Layer 15 of a small transformer language model trained on English Wikipedia (23 layers, counted from 0, width 64). Numbers have three digits each and are written without spaces.
In attention head 0, each number of a token's query or key is one row of weights dot the token's vector x plus its bias. A token spreads its attention over itself and the tokens before it by the softmax of 0.177 times query dot key.
The model reads these tokens: ": " "\"" "Although " "the " "'" "Bl" "itz" "ers" "' " "nic" "kn" "ame " "has " "ended " "up " "being " "a " "pre" "t" "ty " "de" "ft " "mark" "eting " "mov" "e" ", " "it" "'" "s " "more " "leg"

Query weights of the head. A number n stands for (n - 500) times 0.0013.
q0 (bias 0.030): 500570805363517707486409640508333587386620681551272393489512529446664320563478365597653563513440630298317483609427558620612472418508414329612713416657238492419434452315116426194838586361387627
q1 (bias -0.204): 582265685640669391492567432593814552578681643435884649245582376769604510537260602485591673339088355672541561726377527233542623520353593460471378417340414358571576421466661487392503615561652676
q2 (bias -0.054): 551532866743393592530519509522405605599675628292460609387419386524629611596388414511668448326431524619311519573306381430634713698540347413555783171644351815452529285487419643209694674456446298
q3 (bias -0.157): 720446379552586288606452378571611618428694392491751571283580649570528406480277690447591585469305442647699238581411423402475474364483648506397589455401779202664850392454686574458177658581494555
q4 (bias -0.106): 911598732605482516571439372451606653597436678486547570432740536406497544430435654396502419468065623514348204558189536446369664405512361492521701172571405511702729276367516818388677590466573589
q5 (bias -0.018): 460422419862460523046460326517552509623321515733661497638482376555514607393518538520497659618348446678548525505650526434390578652709408416360595697407783513712467536538504341488251390575321528
q6 (bias 0.017): 371276539415454388689581603414744649350556446472380580560350496316463362438505468538275502384341515617499560441571278627574582316474493550415524531302321605594424729754553842388927293491615589
q7 (bias 0.060): 494473700450422535493417406505291388541501373334431634477501500483559586419379418708570435406487480551240213671408451576543475582593392615674773432707455705445403346620512324513355645482243447
q8 (bias 0.086): 629568395523419512557677386577305346635508432382584419622654435385590557367500504617691427577515486566457424465520558454627340741464429450617604526540309509398376304710456319553351647347527252
q9 (bias -0.114): 446502733647316641765392598511344608388434380592377342453589775427525280378452467516499395583256704545406164536156603416381413406556555458619677394572289651802662443771528781315685632555509447
q10 (bias 0.001): 535722364495556688495410583454779743719136391605636484537620422402606509436429634470575677641407660463439508493455568324689460503551794507386227426227494423483431437401583375688355376748763687
q11 (bias 0.046): 507497619557310764417555535544270482413784609413347480429372754428608466622541457459413442495639413391460735391498670573556593562464388455359459482493499463302420582522287609220659669442411373
q12 (bias 0.131): 562605565340511838372168591427290383534511510630230371636572504610436541610523552391455454642871590123402874394542632625560565542360559379562403613639415802120374494241283270511616479350600315
q13 (bias 0.155): 531580614263389823448424549417374503220734476429315487601459810240578547557451547378427432488740546173324587416525667788635534604286520486421562462421330495302326513505247674384731471425521369
q14 (bias 0.000): 400200606347307461224660442491401522352561528664618670592525298561616612381272587360370732458226510374596394573592484537594480539498553494398504492389232570504312538808592577632801331724492641
q15 (bias -0.130): 662463391593530444765708375556250417517806572382607389405482746450490561529583585369543289378440348585714548401370593338463472545339340550553621609489494314491783520424591655411497693365494505
q16 (bias -0.139): 512346643605486692069550423489427267528905566463583609354396489532565926713594441396494580513543396413671722633703647333404649793512526329422602533444889452427391400327524526685440845302321212
q17 (bias -0.183): 423558440311440490832780609663416520558741339366487556362538563333456605563712418433448384562437314520614527474498377172550370428504520509523465459554598430427551774578638720524662636451601457
q18 (bias 0.238): 536656341453446517601706427407709468527317633443445467661654515219452453362315317654484497498588428478285591320541491778724472627388488488557559465450295629436319386330301467356510307485511421
q19 (bias 0.143): 419532281327664462347773437437383480630511524389535586662544247450588648505593637436539478549802431397738663258753410568596509481189578650624363717166631198261185467509434043776270346491549634
q20 (bias -0.104): 693213487514408421425796415470542509652617620475560543571305254335508647660417351609561477223412450537965448569521387422466541500411470561436587593347554457631674418188648645673408556626465683
q21 (bias 0.032): 535768434354610645653327665568561412407333562632596174455564782553492254574340440480633635447707620383379475569214640576672348460454574317430433652467382338539618538302280412341361454443720594
q22 (bias 0.101): 205722366636608606536884531617348321616487534375441512479345488545558365397360357558545615321692377632421641502383556670568407433459384507510529539317485475534354347353484261469388389710418518
q23 (bias -0.048): 473780394486733744674411453628442458625353298678570366525709706464443418206631567424554468685097498425235260634428596562281234354604477525477549563410424438725644713460448652301443547518341748
q24 (bias -0.059): 418602623696383633513652480600191576364719512395401528411611784323612587540722441398566494662367458524558471355397653404466528539584545459540598519499615486612416468588403529356610770394245168
q25 (bias 0.072): 593802390490160526442489580556492608513374566454324673438608730195537470650517421663663509550572682460287372570444535518432569583601617384370490219459522324406369133669509750488444511673640203
q26 (bias 0.050): 435496571367449618427649534493451529281525465503239726468479615320440611632593415610539726613542652255440598415644469636382494321571742496473553564370396343327336622327382514534517390558564618
q27 (bias -0.117): 472461451369451419857585592396399709463684514265384689310429525442569467615552433431526406492486438452719487485406470311627534449429589681611460311533601367119691424350719486528642584558594548
q28 (bias -0.115): 315545500752434669582741524655139492541659373324463548309526772487605730461659553490681436507403498630438394492249671256393572537589435519524670362510663461465513307604446537434346777438327271
q29 (bias -0.036): 476664520273374619645472724447415566304519426567349398368592842440510243577644255546537524564499594406351341523461555602361171387516654599436271434630450345480625555419531529307648603587474612
q30 (bias -0.205): 279321638593630428531419728550597580292559505672609374379457491870391414552483451304418630541340425608641524490461436252590545454756612242519483537706538507662451666619654547538628303390528486
q31 (bias 0.103): 470502632655529562555426673449104461486540382622333208665435656460417587526434450644513293548706425336474494434382588609432561480490366381625852710663358876524525409228263514352296446603389439

Key weights of the head. A number n stands for (n - 500) times 0.0017.
k0 (bias 0.131): 465371730237422593546573741477380661424556542553442260565533635483566567508505202504497581510538445467390446384455651423563321518579463405495634499673395636473385483375393492335543392506607372
k1 (bias -0.283): 555451453489571615491480449341535158663498461447495756116554321550508505520533456508319547623405567540427506527521548533465569370371402606560482428501479571736493512531696294540447412480545546
k2 (bias -0.195): 468380741552591631662491654429499271583690369462473649297611436489559505563355399557557436493408418479315518542395495420623507550455430520649691348633449722573530475347475455450656484454519382
k3 (bias -0.371): 596526438424622671456432434361486070468542510501641677125505412594356514427523493466326542505458551535503416476623487490363557388474518608515488461530516461666537449522703516557401526481461443
k4 (bias -0.300): 548514523504584628628405595356576213592537450522440551036468410547512600583514380451347451394479556476493416467477679527500557428493550615651516306553552466699541523398617529551530378430472445
k5 (bias 0.018): 417598467659598463324503393515526471589375401659649376594544457338365502391569653482499539547406584577704395598620587496447730421538476432431505576508419725362597515455603557665324340476313448
k6 (bias -0.052): 437500542529429409563483540378525749471442634293397539587383597442568620797345436652366366669322404682613456486465390404528378548511496414383523449524547351471697444523483537593745466529547384
k7 (bias 0.028): 401538552466489476585498573691413488450699333603520521625675464622444575387416498466584480386505517543288478574378476673610374470496458489554564506556354502577560525362360561441554529533377528
k8 (bias 0.262): 573428525597441358534567507621446642524602405407405393759481575532664403324493553501625429382427610476335440560412474663622437366461532543550446535481497630463578478432423565422466628508395584
k9 (bias -0.271): 524540491499500670702364672335420291432598471561499517108558401644459504555456429538394512500539661518390294470352596462383367485445744627528605459435470550610611425433453536559536492383522421
k10 (bias 0.025): 642542326608541397525608571495526715612310557655509582360417386423647365452591626421561485522455609563490531428493549423619731269522494493390241347469583374436534552583614397576353339623511476
k11 (bias -0.028): 487465624450476749609577608459421251457488550345427493523538653349551566578562420529503513566570428314405479505622498387444470692472516518458617527560384606419401410414421483408629474430563430
k12 (bias 0.336): 479448515445460381445564599618474883403515551604357380859450686401540438483555510392638519402599439335303599432494558491633595739541462379508496527459470594295300538479314455409526465555619555
k13 (bias 0.252): 544454542390437536574670611469475665346577636428372396762470822370676537554520433520536544543526452376322493391605544528633497666507494377371493443490426445437439466462298629356748469534571470
k14 (bias -0.030): 529513554417455428487826393410394667569484454551592488575391561546628519708481360493490562555242633619517386529601427631433439497410566382410460229438421466555632463399466455614669384559461675
k15 (bias -0.324): 530447507539591674554425460374473058499566475341517512204495466583498506524542444473352462546594528398497423492608510489403444516411528715661530570459476520578517475495626502459541591422548532
k16 (bias -0.081): 560419643476529694362502356435390065518466400525567582266586452396380445398557529600484503555618555329433562552801543577441599738282374574572524368506435596559368554464551385464478496340584436
k17 (bias -0.268): 617521631499476676582390446372432204534502477397417627148500294541547443564457499602431475600606536521416451567601374392332421545429591721658590468505529419531491496506663415505565590449618553
k18 (bias 0.315): 433487458577400274531532557605613845516534582469463368835449665385669516473416479524574439515410368486474535494413530610641461420680473401418474490524566515388541515494369572394535497572413513
k19 (bias 0.262): 508398477519479259423645382627449862572446527391477374814419629568581515421499666433572468493487497459604634588600446611620481380505414434414318567478534415346394557490540594406499574591466623
k20 (bias -0.137): 536376582570607392508595333479487151638493450484683362286447532624424538548383491396406381565578404481712499515688448399549522464490441678573420451585478467669549425593593423593441500524519423
k21 (bias 0.187): 497531337459504571480624672476627543410464685595513427530397642541526441326629449409480766583584507466354466237393565419479467411680531461450471682414549556496400558634352345354396409531554344
k22 (bias 0.326): 347454449658422328482613571649454661519431506436557519796520590529611545476389505521598554512452378434584554579380461693612499314587376442476586615426447477348480498588371473367437457548475503
k23 (bias -0.105): 481732619523487661626392639436500303494398586528502417251529403493458538462572447508283553456478644515425264411406729688334438414583577573579680593342403381542572577567689464526466367566352534
k24 (bias -0.262): 478476650546506778530417569373404194478510520448498507233572455485427489508507476582458484502516601396457403567623576463264498510413588655524616383571438585565508454347525575432585585383538497
k25 (bias 0.010): 596542486597481573650657571531455421500483477513385633447502588388640484437562487523786484420672481536397548541309455510534591348597660463341419232579711459501439398521482733459505457406509249
k26 (bias 0.169): 392563715347426470526645421574502747455347612509454532647511657481443612501561458511573522546577440437494486402541465485433520475523445444344453417509551380428404416466478533379565405684594454
k27 (bias -0.376): 595498482336559647562499508424392242523570506434528705158539345605461444590398458484451366530618408528525583505593398333468444500448558644574418429536535400558378437450659469512531647460609541
k28 (bias -0.325): 463551588583603754592462531463404069508514441431489699102575380556492507463512487532502422478539610418423409641543577529366547382358516655620603449536444568513494488472549533459503625428549465
k29 (bias -0.143): 589650545315447709543483617428464333405443635641504458337566513445419469626591395504540584544704427415403464424387563477312281469589668531400580618477474381643499420513540454461517500475606485
k30 (bias -0.325): 477471461376511642420366480301484381463474463540590617226542295540406418611539465612480647670469662623519463489591471361276531578416534590605602490521574576566477589485515319636410519456595443
k31 (bias 0.084): 262463619593552347602516593508345666361675411610543359686479753580505490438481541459521470464478437431397369452435688373529549675596504400581606692663404607410519514491251607376432583528498470

The vector x that enters this layer's attention at each token. A number n stands for (n - 500) times 0.0098.
0 ": ": 474502601515537728414434421453554041357432452472543509412418491505481498536645510445378541449451461425434491563461607814401494505415470543587483544455474457612587540455559530500511535487604579
1 "\"": 487551562499530648391510472511446083442448428469540497388498425481428550538586507427468405405586483454430662597476510826377484535338430525564463462444470549687522559520552518516467529480505589
2 "Although ": 551455481463488734447598499538471045460443466529545512408482394475411535487560532330468536421597557456432610544433536824328484533463481564482458435514444504635516501481579443551503478481557574
3 "the ": 441476492486549674440471514444544093452390450480532575365470418531472543515613465487409519428512468445397590579529563862380476537522473566522462501463519543638457562458495480518521495464483576
4 "'": 526509593489540688378418549543519151530447411578515623393530379488479562484452451468457399387624451522311644466539498778400455533363467500590408442485490543696402528474630458494474559476524619
5 "Bl": 599545559511588585495557478478488178492425569541430507286562313475548502521538328451360442461606563573281643511560547660362493570466412606720472389484551479723477463357549417611576476393465610
6 "itz": 580531547381511596468492491486484081606363572537488685374389300509330554518481423501493552530655504583409512522521494647324335541462555614742625407489535535539440404453574415554623463474479556
7 "ers": 459665464401466632401481468449465091516376451457462524406404332572477534556553443597543501551668538554481473569464443700323446617416562728711557392401493577501479429476536464612604495386479544
8 "' ": 391528550472451704385420494495496152564434419566497554356497353516528564513450457520457511443562544522433464493595575849430575589413444674503451449428485540592455555455529483541457498445455591
9 "nic": 503533422490396694446517467419557026538379606530555635384524388585486463558506547385374481418622629701478575499382423727376537520439532486647569490462453481473377472419430497507584506483545615
10 "kn": 383580539467518603493571645460482028501376586450500501350406415439529581628542521471378411437562726579385616495602502654344476558426573524648470488462360421671427386542646482586421464462480578
11 "ame ": 438504577448460602431412480466546164680412503528477557318460406522451510541443410537432475506605588420451453560561697833449535560423540586516517449401466440577399473442546463636512470478500547
12 "has ": 551518419401509737455476513446496110545374613525387595404531451502417540471555556460501527515602546470449560472507549805380511495404471553452439475327507403570511511575639513546476360540581498
13 "ended ": 485544450416576705462482451509587135562387579561487516331525457433442500483545583420385494558547550446449533493546622826523525439423548537449445490514420388513467484524593448677492383408564492
14 "up ": 457473479481606703471380488467588125595413464542527537413574419478423498474478584394428530525512495468478539508523541863460505487439524503457504506434435398551459473538520500628494409451590551
15 "being ": 483512465455442666452442520453493177533428598508543543366490378436428511449570633420473559579553489460397587527574519832391548481409437570446459562400432402599419573554668443486425443500609562
16 "a ": 442455401437557579415384503454568162535443535482502611355549503547478541480542493495396516543533473418389603497583542870443521478413452555511390532392519511618422554524556472487461505514557559
17 "pre": 501527517460517652474564562424619094612422581387513513339600500558481558381473407446309451566540437569384746452508479706567482536475472591589322398542474600579479512465637487580361472363615444
18 "t": 574631472475494607368377552496675213529468507517497574198456267424444540521458423477469492526655516500412593607493527704592449610373522436744457416464539549528478460528615400536440401448582449
19 "ty ": 483520463490537630431401560479644203637430555562516476280532355519348545509468453499430574438567574518450569463545513840501507538440501576533437398457558508554393437450425439567508448439530612
20 "de": 473587563492480691374470587518466258662348588463496554377507292525425453381583584405374509602613551643416583533522444706445564440395488646639505439385533487455464398495726393500541356415606462
21 "ft ": 472568471570591676481346532519573264675454564411535512316444309506466520501529478540420529532578595466498482525603599797458540574358499565514479521413391377579339412419576427575465415379505597
22 "mark": 411516446471563653313378618412443124649365647484449525399548390446563539457505620475450524524555507639476615546612560684394416534476464604586484433340469580522541301489713392654492436548482470
23 "eting ": 460525505456518610475419538406557154641417535546494505320506442512533509538539485465410498492537542480428470476591639858537545571498514563419477479366496396520517412481529431607441421424548556
24 "mov": 443560387545526724425391653436433160579367658565436647406530326547517368518509599460353540475587628683411564382522485660569513587382483507576488458458391391540481350461588551692521380433497597
25 "e": 506629504432432572388338514341498212601412478466469510332456344504495542487563631476349379532603622566469478545548571728636531627430539582672530489363599450502411369526673500570450366481526504
26 ", ": 502521525483517600434390496476451202399412505528536536349543463566491475545511559449435523457567526487376473542459608890451492579490495559505462441468492359588455447566509436528497511465588524
27 "it": 488530486340484622425408487428531159485345436581445542388565543508432479639550437398451465446593511590444594488415456784540475515358508444671545473556442521559429419551687391588565469610551488
28 "'": 516530603447496626441344598530548251507433430584438554435548408504449507578432463549446385396620470451341578434577456793399408564379501530641359445552461474654401488524703483499474592485522529
29 "s ": 534518498452546636407438509412627235521408450555463521375503453539501530537557450496463480417542550407405547547556496889352537535526478584537410427482490478554379582468469469538505480457543495
30 "more ": 526534417450513629446407566497506134538427524568476550398590370537360504511516530434446555456534504539432660507468500855385584480503422599515372480448436537588425494462477466525539497528568501
31 "leg": 477522387454515595435413664462587160503316398561441651281510396557568383497533586477471545635608587593445633504381359725444539612400388497636505448510418479429519488490525475717496457444545481

Token 29 "s ".
Which token does it look at most? 29 "s "

Token 6 "itz".
Which token does it look at most? 1 "\""

Token 10 "kn".
Which token does it look at most, and with what share of its attention? 1 "\"", with about 60%

Token 9 "nic".
Which token does it look at most? 1 "\""

Token 24 "mov".
Which token does it look at most? 16 "a "

Token 23 "eting ".
Which two tokens does it look at most, in order? 15 "being ", 16 "a "

Token 7 "ers".
Which two tokens does it look at most, in order? 1 "\"", 4 "'"

Token 16 "a ".
Which two tokens does it look at most, in order? 15 "being ", 16 "a "

Token 18 "t".
Which token does it look at most? 16 "a "

Token 4 "'".
Which token does it look at most, and with what share of its attention? 1 "\"", with about 50%

Token 15 "being ".
Which token does it look at most? 15 "being "

Token 28 "'".
Which token does it look at most? 26 ", "

Token 30 "more ".
Which token does it look at most? 29 "s "

Token 12 "has ".
Which token does it look at most? 12 "has "

Token 26 ", ".
Which token does it look at most, and with what share of its attention? 26 ", ", with about 40%

Token 11 "ame ".
Which token does it look at most? 1 "\""

Token 31 "leg".
Which token does it look at most? 29 "s "

Token 8 "' ".
Which token does it look at most, and with what share of its attention? 1 "\"", with about 60%

Token 14 "up ".
Which token does it look at most? 12 "has "

Token 27 "it".
Which token does it look at most, and with what share of its attention? 26 ", ", with about 70%